Layer 2 of a small transformer language model trained on English Wikipedia (9 layers, counted from 0, width 128).
Take only the direct path to the model's output, skipping the later layers: a vector added to the residual stream pushes a token's score in proportion to its dot product with that token's output vector.

Output vectors of the tokens that the questions are about. A number n stands for (n - 500) times 0.0028.
" Location": 484 529 497 441 453 578 551 534 696 450 544 356 603 705 367 342 320 654 512 555 412 493 607 411 596 468 715 380 557 618 386 764 480 324 613 701 318 271 479 181 273 584 708 410 486 596 504 553 733 477 408 339 470 637 541 591 195 459 590 371 454 422 299 435 597 386 564 445 565 602 653 532 441 514 471 405 445 549 416 465 701 500 378 374 481 672 637 570 533 555 504 536 433 655 546 515 462 578 730 342 330 162 391 552 474 550 680 477 568 402 472 616 720 669 697 693 774 479 381 601 302 549 692 230 667 361 264 528
"\".\n\n": 473 574 491 677 639 355 516 573 319 502 553 523 645 505 488 463 241 683 781 489 581 689 611 410 307 516 276 391 565 389 466 401 224 512 496 267 394 601 580 358 268 534 577 508 328 607 506 328 509 631 434 529 386 678 660 665 868 412 604 496 423 445 470 435 272 655 380 287 551 393 610 507 610 545 555 390 541 393 443 322 424 555 536 428 654 605 443 280 430 689 461 240 392 524 519 451 521 380 437 550 367 217 564 739 471 511 651 411 713 759 556 574 271 666 690 618 315 500 500 337 143 423 601 584 237 628 575 524
"ebsite": 521 830 456 376 649 530 635 477 788 418 335 297 721 662 314 382 479 692 602 574 406 472 515 194 474 473 724 339 323 413 382 581 705 436 623 695 484 347 489 522 367 328 531 195 717 820 509 303 482 339 769 156 303 668 598 212 500 559 760 230 353 347 163 348 529 190 390 216 288 167 424 754 217 628 594 515 411 671 510 464 717 599 273 247 721 577 724 533 730 760 624 582 471 266 443 605 560 545 707 541 424 326 33 640 588 467 574 550 358 379 308 431 583 606 833 905 402 595 380 587 69 631 396 292 505 357 761 437
"Stud": 527 542 369 285 465 608 569 571 682 512 716 650 470 461 481 439 541 623 446 612 713 682 500 650 400 408 756 461 631 594 425 315 475 662 710 551 420 462 482 555 354 345 532 521 336 606 511 436 629 545 774 401 298 863 543 511 572 376 661 386 455 682 325 487 579 246 513 259 263 449 465 500 394 414 677 247 408 384 432 407 380 505 220 312 375 526 699 435 508 557 464 526 548 546 476 238 331 496 605 419 346 217 414 357 592 692 741 505 434 547 280 523 621 587 559 480 430 731 509 759 50 423 466 762 722 479 371 624
"disambiguation": 531 664 402 425 663 628 455 315 750 448 663 321 705 651 292 232 435 742 689 641 594 402 646 342 392 332 543 490 582 239 505 370 610 523 436 824 526 91 430 691 480 444 225 349 323 805 510 411 740 334 662 476 304 959 500 472 645 310 603 228 428 588 537 428 534 257 387 183 675 613 445 683 300 674 683 505 331 447 573 791 638 717 379 511 428 431 447 310 743 973 362 500 359 454 451 262 404 614 831 372 456 205 313 515 481 247 717 328 408 521 358 665 899 683 690 669 649 388 646 552 72 491 670 251 597 285 510 470
"ice": 515 609 466 710 404 666 214 448 468 521 509 206 677 624 377 493 380 336 528 440 568 489 348 384 465 443 633 309 478 313 152 565 536 384 517 378 194 435 543 484 597 834 606 296 377 650 499 675 519 343 593 529 425 517 807 578 517 531 561 467 581 654 650 446 362 194 659 630 563 382 260 788 500 643 305 473 526 588 430 610 302 444 452 423 504 423 446 530 500 773 606 496 375 451 539 470 619 591 709 394 419 644 339 467 560 630 372 557 500 471 378 830 630 711 508 373 572 411 513 488 347 400 383 532 380 513 698 564
"ed": 484 286 521 427 620 553 488 257 510 495 500 388 374 654 322 470 229 595 484 477 629 372 407 273 645 289 553 580 296 662 607 550 552 606 436 489 479 705 564 619 423 538 649 648 670 604 494 413 337 534 367 669 435 541 430 325 434 624 736 627 385 719 543 451 395 756 491 679 632 703 659 380 345 653 414 558 492 663 733 410 357 509 339 342 298 463 380 255 452 605 520 317 578 569 390 485 269 489 607 547 651 351 500 385 347 428 235 509 608 437 431 693 465 389 300 427 442 211 408 521 333 311 383 472 875 475 309 520
"rench": 528 480 413 393 489 533 530 425 517 374 592 219 527 542 327 358 457 682 721 406 601 485 517 182 636 434 438 844 555 356 612 575 483 365 643 595 339 111 533 563 526 612 568 348 408 640 507 279 384 648 548 379 478 569 712 399 630 347 689 398 526 419 370 455 249 244 632 386 568 485 636 611 504 496 618 517 638 450 546 393 421 536 561 593 678 694 496 495 548 675 624 571 429 302 496 332 542 438 597 760 567 213 778 745 585 719 566 274 209 509 250 448 790 521 496 880 433 505 251 320 205 283 231 416 655 414 670 539
" Clade": 537 468 422 638 589 654 466 603 542 525 481 508 658 547 401 299 496 696 601 496 481 706 500 413 525 697 549 615 680 576 523 690 590 497 697 664 575 335 445 376 269 219 841 392 389 411 515 290 500 533 643 266 269 706 505 360 402 467 526 518 522 465 408 562 589 416 490 135 401 417 293 751 406 507 556 309 673 333 488 301 614 505 288 518 681 649 771 264 384 633 166 590 560 334 534 554 267 264 665 694 392 636 549 659 536 628 692 327 416 549 430 372 551 748 645 649 511 413 209 438 148 450 490 439 417 415 406 535

Output weights of attention head 1. The head adds the sum of these rows, row i times number i of z. A number n stands for (n - 500) times 0.0018.
o0: 536 438 728 546 488 505 424 488 528 381 669 471 552 537 506 488 510 405 480 542 520 432 547 466 515 539 366 428 447 465 544 407 438 436 554 396 469 572 498 524 519 518 398 405 469 647 467 578 457 463 524 511 582 452 552 331 514 502 499 517 460 506 599 453 389 575 524 467 539 550 420 516 357 506 408 578 518 566 461 614 394 594 507 438 483 476 425 521 504 486 555 411 510 418 459 548 586 607 451 497 636 532 636 482 486 451 556 572 511 537 428 485 511 492 423 467 387 482 491 522 454 500 479 520 460 458 564 456
o1: 492 487 588 492 531 550 537 503 623 532 538 564 320 503 456 474 538 447 506 535 388 535 485 456 511 617 389 509 488 497 491 495 516 500 463 582 552 598 493 490 571 499 490 446 612 511 416 485 447 571 435 580 542 516 360 440 492 501 626 625 546 520 481 633 511 445 422 617 569 541 527 474 552 552 357 393 524 497 515 353 509 458 401 569 415 562 592 492 624 522 496 574 515 467 501 533 610 476 452 475 538 568 476 412 518 635 532 608 409 451 540 575 404 469 345 447 491 528 551 549 514 508 327 428 626 549 439 522
o2: 551 607 592 450 562 478 488 528 434 478 349 626 376 473 503 496 525 491 532 501 480 506 480 563 437 524 421 429 517 569 441 462 537 509 504 443 531 509 471 471 573 475 543 589 494 431 748 509 431 532 419 475 506 411 453 482 500 557 524 534 501 507 436 477 550 593 470 501 512 462 490 493 480 513 425 440 517 474 399 486 623 443 519 503 605 486 561 552 336 464 570 485 500 583 566 524 528 589 498 436 437 489 469 470 551 521 550 534 435 496 535 503 410 645 514 504 611 578 425 464 397 495 606 598 489 522 485 534
o3: 600 525 575 461 445 449 440 519 441 470 614 493 545 436 476 584 495 583 538 489 509 450 509 569 379 551 518 453 372 465 448 472 443 537 481 451 529 522 452 532 445 512 518 580 434 451 401 451 583 437 448 458 401 451 632 446 554 602 519 412 485 432 485 419 565 609 564 466 530 430 455 486 427 432 520 584 494 523 517 566 613 450 479 405 592 480 460 534 511 567 620 299 545 554 566 448 526 487 607 413 473 480 569 448 492 446 609 477 527 536 550 429 397 546 498 462 480 457 557 513 499 608 624 559 455 429 418 525
o4: 542 538 453 474 568 434 407 474 522 576 418 458 478 440 586 422 466 481 455 488 562 474 571 514 470 402 597 520 505 550 458 524 563 564 472 476 488 459 486 601 440 499 447 512 525 419 423 445 519 455 578 514 541 481 427 514 490 488 650 542 504 505 470 533 626 440 399 539 508 520 517 492 401 536 473 443 424 611 570 489 541 448 476 544 397 498 465 461 513 587 481 556 514 433 464 445 515 416 351 469 463 531 425 478 515 548 563 388 554 516 468 499 488 534 542 584 524 525 504 495 577 565 474 508 469 559 500 594
o5: 430 533 480 488 478 584 584 513 491 544 447 506 412 487 575 482 501 402 476 579 502 518 551 513 562 512 436 591 557 521 421 466 567 469 439 523 572 506 488 478 544 409 453 481 513 518 753 525 411 534 544 519 593 468 368 437 387 479 552 556 493 466 427 569 449 527 348 499 620 520 607 556 518 519 404 323 535 495 605 454 545 494 371 510 464 635 596 479 646 491 428 642 478 421 388 509 641 475 359 471 502 557 485 486 507 512 478 544 508 431 547 514 425 481 453 495 443 551 505 576 470 525 403 380 549 483 458 557
o6: 589 476 493 547 464 511 565 595 439 511 365 462 499 388 521 415 390 511 436 473 457 555 529 490 681 524 511 466 520 542 490 532 464 555 499 477 490 554 460 553 484 465 596 578 550 446 459 529 399 524 519 547 438 526 522 571 595 442 477 551 488 456 463 568 476 478 466 496 495 489 542 514 489 497 459 404 493 526 480 419 433 476 499 555 556 650 527 402 382 463 525 504 503 433 521 594 490 488 434 538 558 483 534 554 459 559 514 471 533 503 570 470 529 552 548 476 389 536 475 433 490 509 460 551 506 547 510 558
o7: 471 459 362 497 503 501 488 485 563 614 472 404 511 529 454 490 573 514 516 509 520 477 511 496 546 457 584 549 462 534 507 536 603 488 537 614 523 428 523 444 548 495 443 377 535 559 449 493 558 470 592 611 562 557 428 536 427 445 544 430 490 517 533 549 471 447 502 505 577 538 480 507 605 529 524 458 471 620 617 490 498 430 478 457 450 448 449 515 641 515 445 548 523 483 495 456 513 478 596 414 512 580 432 491 505 478 490 535 511 383 450 564 511 432 417 544 539 451 469 627 646 559 434 421 573 481 479 516
o8: 468 588 495 573 486 453 551 586 393 521 531 528 575 505 479 552 453 597 556 473 455 573 504 489 519 553 515 488 498 553 459 557 544 464 546 553 574 595 492 480 511 419 603 523 598 477 281 480 555 569 453 508 385 578 492 585 532 476 526 527 591 488 523 536 485 440 452 457 448 459 400 513 536 486 477 537 586 504 469 458 553 439 617 629 460 518 560 457 377 423 447 478 527 527 598 432 538 523 583 472 413 504 486 491 513 540 565 525 427 466 477 462 469 473 438 538 537 540 477 418 454 474 459 564 490 517 548 552
o9: 518 512 680 462 528 506 453 460 539 515 539 521 486 422 547 575 597 415 469 499 551 593 498 520 585 488 382 553 508 499 420 366 540 473 423 582 568 514 510 484 582 504 374 545 573 434 652 393 449 567 524 465 631 535 447 322 527 386 587 540 482 486 530 503 518 566 462 580 505 559 426 417 534 507 438 405 504 520 568 517 623 572 505 535 466 581 555 529 823 525 517 509 529 491 426 548 616 593 408 512 489 572 506 516 505 455 559 495 516 454 527 601 407 562 454 423 465 468 422 490 517 498 522 505 471 538 411 525
o10: 451 533 400 535 403 534 493 413 533 608 566 479 658 589 429 481 490 533 481 460 511 493 426 445 449 444 514 610 543 507 603 521 480 535 460 592 476 413 538 525 523 570 502 513 523 516 533 432 568 480 507 477 457 559 575 533 512 520 489 355 563 500 494 505 578 426 555 572 515 484 601 536 424 468 566 565 487 537 631 499 499 502 452 436 435 527 405 429 582 501 546 529 557 642 539 451 329 424 658 522 477 419 500 549 384 509 528 450 561 519 476 550 532 442 629 548 588 498 562 421 591 544 491 451 488 448 472 477
o11: 468 578 616 456 538 534 508 508 433 440 553 621 622 445 493 568 482 483 465 451 535 451 530 527 498 515 426 503 483 503 477 409 468 443 553 481 527 514 431 492 392 427 518 537 434 454 629 454 514 562 462 394 476 498 588 422 525 551 444 445 495 390 415 423 450 595 573 423 464 516 410 590 400 437 494 528 567 452 556 544 540 497 544 425 618 536 484 542 529 542 576 358 519 482 558 500 544 588 478 531 479 443 578 453 485 412 559 468 488 549 547 439 405 577 640 517 418 481 518 427 302 499 573 599 403 446 565 455
o12: 501 436 563 495 560 451 460 521 388 466 504 452 608 357 541 498 434 533 479 439 434 569 499 475 469 498 605 453 474 462 470 506 553 568 554 443 440 571 480 542 466 523 620 607 477 416 360 519 551 539 482 562 494 508 540 597 667 556 482 611 529 460 522 470 525 497 473 502 439 533 437 422 483 582 529 568 552 514 422 522 453 598 571 559 526 465 448 447 432 444 535 348 483 484 475 493 547 528 539 511 488 498 569 568 479 517 540 424 536 485 471 499 471 492 515 521 421 475 495 398 543 514 550 581 416 556 555 504
o13: 519 535 775 618 511 478 478 576 573 471 470 468 537 673 558 459 535 417 484 509 495 544 431 416 605 608 372 535 530 495 505 556 564 515 536 490 523 535 556 395 597 524 473 476 596 587 336 558 426 504 483 551 641 386 456 451 488 499 576 484 539 511 609 482 469 443 554 611 555 473 553 475 465 509 471 454 531 570 410 459 377 606 537 550 429 579 555 518 513 441 476 522 519 464 418 522 564 502 498 596 511 582 528 455 442 633 544 603 445 457 492 516 449 435 407 444 513 526 480 528 580 556 469 554 633 550 508 501
o14: 366 467 421 460 482 525 536 488 474 598 521 577 428 417 475 538 573 514 569 451 485 532 530 564 376 414 607 526 583 547 413 417 498 535 417 498 440 545 513 514 431 540 496 545 498 443 730 522 580 561 456 602 462 561 494 517 462 616 445 505 405 496 451 443 450 478 359 395 514 568 548 424 585 597 536 361 503 510 562 521 495 525 442 426 551 500 434 490 681 541 512 483 547 489 450 519 553 543 485 417 455 473 471 503 565 452 553 528 509 480 403 461 490 461 560 574 395 432 528 539 477 515 438 476 491 448 466 483
o15: 510 478 528 571 519 519 436 477 532 399 612 469 605 500 427 510 490 557 434 527 540 388 475 439 578 562 444 583 479 442 562 558 388 457 466 500 557 463 500 508 647 572 434 555 545 580 619 472 482 505 502 447 502 473 572 328 475 432 455 447 503 484 518 466 466 519 554 534 443 379 434 541 444 441 457 591 481 503 477 534 449 540 487 407 541 522 539 559 381 559 446 483 475 563 576 568 371 536 584 662 656 508 537 371 425 475 539 543 559 493 529 490 559 577 557 386 389 563 569 453 323 582 554 539 505 453 564 529
o16: 539 457 339 428 462 408 515 452 534 518 345 451 428 473 518 478 538 531 447 469 441 585 512 585 431 479 538 529 523 538 496 502 509 503 449 506 365 480 549 497 476 504 550 557 494 387 667 440 574 444 498 503 458 568 463 609 550 523 537 533 477 490 448 544 626 514 479 543 512 536 601 455 539 525 575 451 425 484 484 445 517 474 484 464 467 444 551 482 447 485 501 427 466 607 469 467 438 451 573 387 424 497 430 557 549 528 443 448 481 534 493 500 508 485 583 564 614 459 541 451 633 508 515 416 489 498 433 512
o17: 428 422 473 435 602 574 459 507 571 509 544 442 502 509 629 535 562 417 422 507 637 580 537 450 618 402 527 584 511 433 496 463 532 545 485 523 526 399 519 561 373 448 439 502 415 380 547 468 423 488 549 539 659 571 486 418 480 440 495 368 476 493 552 443 533 500 492 483 478 542 565 515 535 522 593 414 490 479 616 630 474 609 461 472 459 556 503 534 822 585 382 543 416 376 379 417 528 358 450 578 464 495 486 591 494 430 414 412 495 494 517 507 497 492 560 584 408 415 546 606 568 525 510 458 441 527 475 594
o18: 476 593 530 487 474 450 463 431 497 616 494 567 530 458 409 539 535 505 557 473 518 467 480 552 448 408 573 581 459 509 483 451 499 484 496 569 558 461 512 458 524 523 472 528 552 448 345 417 630 464 450 401 474 636 525 460 441 497 496 361 557 481 481 484 535 566 584 510 461 524 462 512 579 470 555 490 486 455 590 465 645 443 476 424 488 474 521 602 642 467 573 436 592 586 624 465 466 507 656 383 427 550 478 460 552 406 520 531 542 389 495 537 414 509 532 554 689 459 425 469 479 595 616 603 538 513 470 467
o19: 544 450 607 481 503 489 450 424 608 636 555 436 490 587 517 411 589 407 450 513 447 524 475 399 537 561 501 506 555 498 494 439 561 483 443 542 437 454 573 424 612 634 491 421 443 607 470 541 497 464 506 507 699 386 402 448 407 449 589 531 509 577 553 531 492 419 487 694 570 595 546 391 491 500 441 458 469 585 522 547 483 512 452 496 407 446 510 533 618 453 492 673 547 438 366 504 498 510 452 558 517 587 548 505 526 531 452 533 461 423 468 565 535 477 367 414 564 487 391 590 693 581 439 415 541 564 500 535
o20: 460 543 353 496 543 532 547 569 547 566 380 518 505 609 452 463 500 550 492 470 491 507 524 520 482 498 584 467 489 584 493 604 544 452 549 625 530 521 502 442 578 419 522 514 617 458 562 452 596 480 471 541 405 628 419 623 504 458 431 436 478 521 506 583 561 424 506 430 531 443 464 503 632 479 512 532 574 493 536 427 517 445 495 594 486 516 556 491 423 510 474 474 507 565 585 475 455 481 710 364 456 512 383 481 584 586 481 553 503 455 482 495 485 441 496 619 586 501 502 530 590 464 510 463 592 483 492 507
o21: 425 509 641 448 520 545 494 399 588 546 507 537 507 563 487 528 532 405 580 544 485 492 557 527 542 437 502 460 501 484 493 440 602 429 455 673 541 533 511 460 516 479 389 471 557 522 677 521 424 501 504 586 542 415 395 410 454 472 574 566 502 531 503 523 501 444 408 541 523 595 468 497 591 666 406 432 566 536 584 523 531 504 366 548 422 505 515 538 767 593 513 567 556 401 417 506 669 615 487 384 575 550 498 536 492 559 525 504 553 533 500 595 429 370 424 528 444 578 452 578 585 431 448 397 578 505 496 509
o22: 494 460 410 576 452 435 454 531 375 448 501 560 409 515 520 476 487 521 504 436 484 507 442 581 374 507 544 413 453 539 487 539 477 639 551 402 498 601 443 391 482 473 545 596 470 535 588 466 541 565 444 535 412 518 528 573 592 633 423 576 467 447 451 547 510 533 462 473 502 482 556 491 502 453 545 499 417 457 441 518 535 508 589 458 500 490 481 485 433 415 547 348 406 621 530 484 496 497 522 487 472 519 480 473 552 444 559 487 403 576 451 438 518 535 524 531 513 481 519 404 494 466 420 499 441 526 546 476
o23: 548 414 694 538 503 464 392 427 464 443 513 430 531 589 519 426 563 401 510 494 528 442 493 511 480 519 464 536 548 452 448 475 462 528 470 390 503 452 508 488 635 591 378 464 435 579 558 578 406 477 583 501 577 281 468 367 508 603 573 640 475 431 466 469 469 598 421 622 545 596 467 490 348 498 510 429 440 537 479 570 477 516 429 444 518 445 362 591 506 479 492 499 459 508 322 539 558 553 366 594 572 622 611 441 504 560 519 569 527 549 537 538 471 486 496 397 486 610 462 496 322 530 561 507 516 482 567 492
o24: 478 573 461 575 410 487 535 552 464 422 449 451 628 493 495 517 390 558 402 564 526 447 462 436 611 470 511 504 479 538 521 566 611 471 597 537 520 540 462 432 487 454 567 497 530 575 285 494 529 488 518 488 489 569 567 594 499 425 535 465 543 444 601 576 501 469 540 422 454 411 549 495 571 433 504 615 501 485 436 469 486 500 571 535 453 527 577 432 417 431 487 460 503 468 603 393 486 493 573 504 482 500 490 566 473 506 462 473 468 475 503 455 513 476 496 533 571 498 453 522 646 589 465 495 488 492 599 524
o25: 610 450 571 383 579 462 454 542 507 505 555 436 480 561 585 407 526 537 415 475 445 516 517 393 456 538 404 385 421 413 574 454 489 550 546 439 410 445 515 610 388 484 532 407 370 538 466 499 438 455 482 437 534 441 582 480 591 484 505 532 482 561 576 393 510 536 599 491 519 503 464 497 420 491 480 621 596 516 423 542 390 457 520 528 544 444 424 454 310 484 560 599 482 491 520 499 502 495 412 612 535 471 602 523 481 551 514 446 472 626 504 407 458 582 456 497 460 501 568 497 463 464 511 491 435 481 551 482
o26: 438 535 452 494 511 449 517 544 469 472 495 575 500 515 493 471 496 538 484 491 461 533 513 515 496 479 488 451 478 516 507 532 482 481 554 536 532 565 508 501 543 473 533 557 537 465 910 497 487 530 431 533 492 512 478 502 524 552 431 531 553 498 478 524 502 494 542 479 435 453 428 497 510 507 475 504 541 472 491 482 543 506 524 544 494 542 569 523 188 483 503 455 479 550 548 493 505 556 483 448 499 474 432 396 516 573 535 515 517 552 545 446 427 519 535 547 560 587 465 420 418 401 502 524 466 536 557 504
o27: 451 418 568 567 493 494 485 532 391 367 586 591 505 502 549 501 419 527 551 490 471 519 531 572 496 512 346 400 489 497 540 500 452 511 502 434 503 599 443 539 408 443 553 624 410 554 791 550 543 574 481 560 377 405 626 538 565 558 403 566 530 461 508 456 429 605 501 397 459 473 437 587 435 524 488 539 576 464 434 567 445 606 537 516 631 472 472 504 280 517 544 382 465 537 515 517 501 577 467 481 537 420 581 511 507 485 560 441 482 620 481 443 414 513 474 410 362 547 517 417 365 410 500 554 430 454 611 471
o28: 527 460 490 616 420 345 511 574 402 516 405 416 572 606 579 447 512 488 511 435 484 558 480 643 433 541 508 414 599 532 476 531 568 647 430 404 527 532 500 312 558 639 555 514 403 543 640 519 536 450 619 544 526 338 459 585 499 603 589 616 497 459 519 538 521 464 388 529 596 525 638 443 484 564 550 504 454 511 435 507 502 489 551 515 408 466 508 469 375 409 440 509 491 506 394 432 479 501 459 509 489 581 490 501 539 510 501 519 500 457 452 487 517 564 464 481 523 544 413 516 620 610 500 446 601 557 556 560
o29: 607 421 489 496 518 540 467 522 508 436 594 471 475 476 526 526 433 441 491 503 526 454 505 444 568 475 339 468 429 393 589 436 377 383 512 360 398 395 515 599 412 419 466 490 398 511 682 559 401 481 514 466 476 518 630 406 575 432 441 461 491 461 491 464 447 613 632 459 515 543 592 630 405 355 511 494 493 525 482 581 400 541 518 370 662 468 378 535 494 536 497 562 426 467 507 549 488 452 420 648 642 463 600 578 417 471 426 434 413 589 515 439 528 554 587 418 509 468 599 467 408 481 502 498 334 478 560 388
o30: 432 454 502 510 561 460 470 568 448 452 476 472 495 494 527 479 479 528 460 454 541 473 496 513 574 419 434 493 505 517 485 514 466 479 522 403 541 471 500 537 465 523 458 570 481 442 983 559 524 560 479 496 486 479 539 506 570 557 457 518 513 469 546 444 500 527 532 449 440 528 482 530 461 412 537 447 551 507 464 541 429 583 530 520 600 510 479 523 255 526 487 521 442 483 454 543 470 519 390 579 533 454 507 443 495 510 559 469 533 543 494 446 500 542 586 526 409 466 514 488 358 474 549 541 448 540 519 530
o31: 462 600 381 561 493 535 584 608 528 473 365 534 344 560 479 411 439 531 501 456 486 361 520 546 561 515 595 529 458 559 520 643 558 551 531 547 564 499 500 485 583 475 533 494 605 520 236 467 397 445 495 537 438 561 485 643 478 514 465 420 491 493 404 586 488 483 467 437 524 364 516 566 575 529 494 406 466 466 441 369 510 377 465 560 501 506 517 401 343 468 456 495 526 528 649 591 394 424 593 461 486 538 399 430 492 575 533 542 517 489 584 490 508 527 466 596 594 605 507 493 384 468 508 473 649 527 540 459

Each question shows a token from some text and the vector z that the head gathered there. A number n stands for (n - 500) times 0.0081.

"st": 486 535 430 500 480 466 505 513 550 443 495 450 511 534 509 448 513 476 499 475 521 529 536 473 527 490 380 507 491 471 401 526
Pushed up most: " Location"

" continued": 523 466 439 529 464 421 511 499 514 488 562 520 499 537 443 553 474 459 538 479 487 432 459 450 549 507 394 473 443 508 430 497
Which three tokens does it push up most, strongest first? "disambiguation", "rench", "ebsite"

"a": 504 544 481 524 506 473 503 484 516 511 505 502 495 501 494 506 489 498 490 483 471 454 501 446 504 514 400 509 450 528 460 501
Which three tokens does it push up most, strongest first? "rench", "disambiguation", "\".\n\n"

" and": 473 557 530 468 496 486 512 463 553 500 481 496 490 506 514 546 492 449 535 438 511 386 505 473 462 467 470 506 468 459 488 579
Pushed up most: " Clade"

"ee": 471 516 464 508 455 445 497 486 541 523 571 533 495 549 494 546 502 443 547 470 499 415 485 477 508 438 456 513 441 484 440 516
Pushed up most: " Location"

"l": 494 535 412 537 513 459 534 495 525 421 496 449 544 513 528 482 516 477 464 469 507 495 542 473 538 483 408 512 513 457 396 544
Which two tokens does it push up most, strongest first? " Location", "ed"

"’s": 412 543 411 535 496 532 605 452 625 491 510 523 599 359 601 555 459 420 506 277 468 396 627 434 525 367 398 590 481 491 408 504
Which two tokens does it push up most, strongest first? "\".\n\n", " Clade"

" p": 400 503 508 526 538 544 506 472 460 534 417 441 588 441 693 375 614 612 508 438 507 422 578 455 408 403 436 557 559 395 524 475
Pushed up most: "Stud"

"el": 488 505 462 496 507 456 518 473 524 468 511 472 542 489 514 504 514 463 480 456 475 489 532 466 508 483 420 531 500 502 447 491
Which of these tokens does it push down most? "ebsite"

"ke": 421 509 411 553 539 577 450 579 543 475 399 453 511 412 666 322 574 560 551 429 538 532 579 464 488 379 368 477 526 372 386 516
Which of these tokens does it push down most? "rench"

" ": 433 543 418 536 491 521 591 450 615 490 494 512 593 385 585 532 470 421 499 316 474 417 617 442 522 394 404 582 493 484 406 495
Pushed up most: "\".\n\n"

"em": 508 519 440 462 525 485 525 489 517 457 467 438 523 456 509 452 514 470 451 466 503 541 490 451 497 538 465 514 505 459 434 503
Pushed up most: "ed"

"gr": 498 492 442 526 484 435 508 486 500 495 552 509 501 522 471 531 498 477 512 479 469 440 477 452 513 501 404 485 438 506 422 487
Which three tokens does it push up most, strongest first? "disambiguation", "rench", "ebsite"

"f": 519 597 450 478 500 481 524 473 514 508 535 446 539 531 536 498 497 463 454 484 484 495 539 450 489 477 385 548 467 496 471 486
Which of these tokens does it push down most? "ebsite"

"gen": 390 558 506 413 461 527 493 470 522 491 428 470 525 474 620 438 524 511 466 452 525 423 540 457 393 422 425 543 543 392 492 529
Pushed up most: "Stud"

" K": 509 496 480 466 506 455 474 465 500 479 506 470 480 539 425 487 478 519 463 531 471 447 485 449 521 574 400 508 478 531 457 495
Pushed up most: "rench"

"rit": 487 544 478 544 507 473 512 490 545 439 476 496 522 512 496 489 519 476 484 457 514 461 541 486 528 525 417 524 488 502 446 551
Which two tokens does it push up most, strongest first? "\".\n\n", " Clade"

" or": 486 486 442 472 561 402 484 451 565 492 509 502 572 461 472 447 483 516 426 507 462 472 504 392 507 616 411 501 477 466 441 461
Which of these tokens does it push down most? " Location"

" by": 481 588 552 596 590 472 449 580 603 507 505 522 470 551 462 554 486 438 699 469 596 464 426 458 595 457 407 356 357 442 390 627
Which of these tokens does it push down most? "\".\n\n"

"s": 393 515 500 539 517 522 486 473 460 553 422 436 583 465 688 425 597 603 521 454 487 409 579 480 392 384 437 547 563 372 524 451
Which two tokens does it push up most, strongest first? "Stud", "\".\n\n"

"less": 402 498 513 557 529 469 468 453 508 499 414 454 569 452 647 440 600 520 496 427 481 396 571 505 402 447 431 549 577 366 503 452
Pushed up most: "\".\n\n"

"ol": 533 525 450 528 495 442 535 472 525 467 508 491 555 540 468 528 492 463 475 512 484 470 531 511 514 522 378 484 495 501 412 492
Pushed up most: "ice"

"ict": 505 545 517 555 540 451 490 512 531 488 486 503 510 543 465 539 489 475 540 496 522 454 484 489 529 521 404 456 434 500 457 564
Pushed up most: "ebsite"

"ern": 487 536 429 550 514 461 541 489 543 471 493 509 541 507 526 466 540 462 478 432 547 535 516 472 475 527 423 571 483 500 458 531
Which of these tokens does it push down most? "ice"

"en": 581 523 460 538 493 448 495 471 488 436 511 494 477 562 419 558 505 440 479 560 482 491 494 518 510 563 428 525 471 564 440 486
Which three tokens does it push up most, strongest first? "ice", "rench", "ed"

" Lu": 506 480 404 468 487 458 416 489 509 548 558 487 466 504 491 526 519 629 511 514 511 484 507 450 498 515 424 446 413 542 470 404
Which two tokens does it push up most, strongest first? "disambiguation", "rench"

" pro": 410 536 560 464 494 513 550 391 576 546 409 504 540 431 596 440 563 435 477 402 492 383 559 432 385 440 466 588 541 414 514 528
Which of these tokens does it push down most? "disambiguation"

"ör": 497 531 424 529 513 477 536 501 517 425 502 447 522 523 500 481 516 478 470 476 504 494 530 486 545 486 400 502 506 484 394 552
Which three tokens does it push up most, strongest first? " Location", "ed", "ice"

":": 513 469 295 398 505 457 448 609 456 543 745 392 414 603 336 667 468 604 584 791 522 547 312 473 599 499 247 92 410 533 367 470
Pushed up most: "disambiguation"

"ec": 508 498 445 485 494 468 514 488 491 457 526 469 518 508 497 486 536 484 496 496 488 471 492 482 509 521 399 519 468 534 442 507
Which three tokens does it push up most, strongest first? "rench", "disambiguation", "ice"

" at": 514 604 469 446 620 465 503 518 652 534 492 519 583 562 523 365 513 464 532 488 546 564 476 427 549 499 428 503 492 334 382 542
Pushed up most: " Location"

"iz": 451 575 430 543 519 488 475 500 562 476 399 454 573 453 690 284 581 493 434 479 563 548 608 403 449 480 416 549 542 360 400 367
Pushed up most: "Stud"

"'": 495 525 413 590 469 538 638 432 518 554 547 591 614 451 628 488 500 454 534 384 464 488 554 451 473 356 341 669 506 431 496 458
Which of these tokens does it push down most? "ice"

" the": 499 479 459 517 464 434 522 487 536 486 557 526 516 535 481 532 487 427 543 469 494 444 467 469 535 461 423 503 465 470 433 510
Pushed up most: " Location"

" were": 458 502 506 471 495 460 530 465 539 466 481 494 498 490 504 514 485 436 529 414 492 391 524 435 486 485 456 489 480 492 472 586
Which two tokens does it push up most, strongest first? " Clade", "\".\n\n"

"ight": 492 508 470 520 479 451 507 481 532 470 516 508 528 532 512 506 489 465 509 466 495 462 483 497 499 474 423 513 476 454 450 506
Which two tokens does it push up most, strongest first? "\".\n\n", " Location"

" in": 491 506 418 538 522 443 481 536 557 493 587 531 491 529 458 528 464 507 576 486 527 438 484 465 540 481 380 427 395 509 410 521
Which two tokens does it push up most, strongest first? "disambiguation", "ebsite"

"ah": 501 515 447 507 489 475 511 497 517 458 523 481 519 491 507 515 492 489 514 477 505 486 502 480 500 476 405 511 482 464 427 510
Which three tokens does it push up most, strongest first? "disambiguation", " Location", "ebsite"

"192": 495 410 426 575 534 391 516 483 572 557 528 495 577 542 435 557 484 540 600 541 540 468 508 461 571 470 387 360 579 344 361 454
Which two tokens does it push up most, strongest first? " Location", "disambiguation"

"ana": 520 554 468 509 499 465 471 491 504 497 509 475 494 533 480 491 482 516 475 533 465 476 499 449 505 537 389 505 455 534 449 476
Pushed up most: "rench"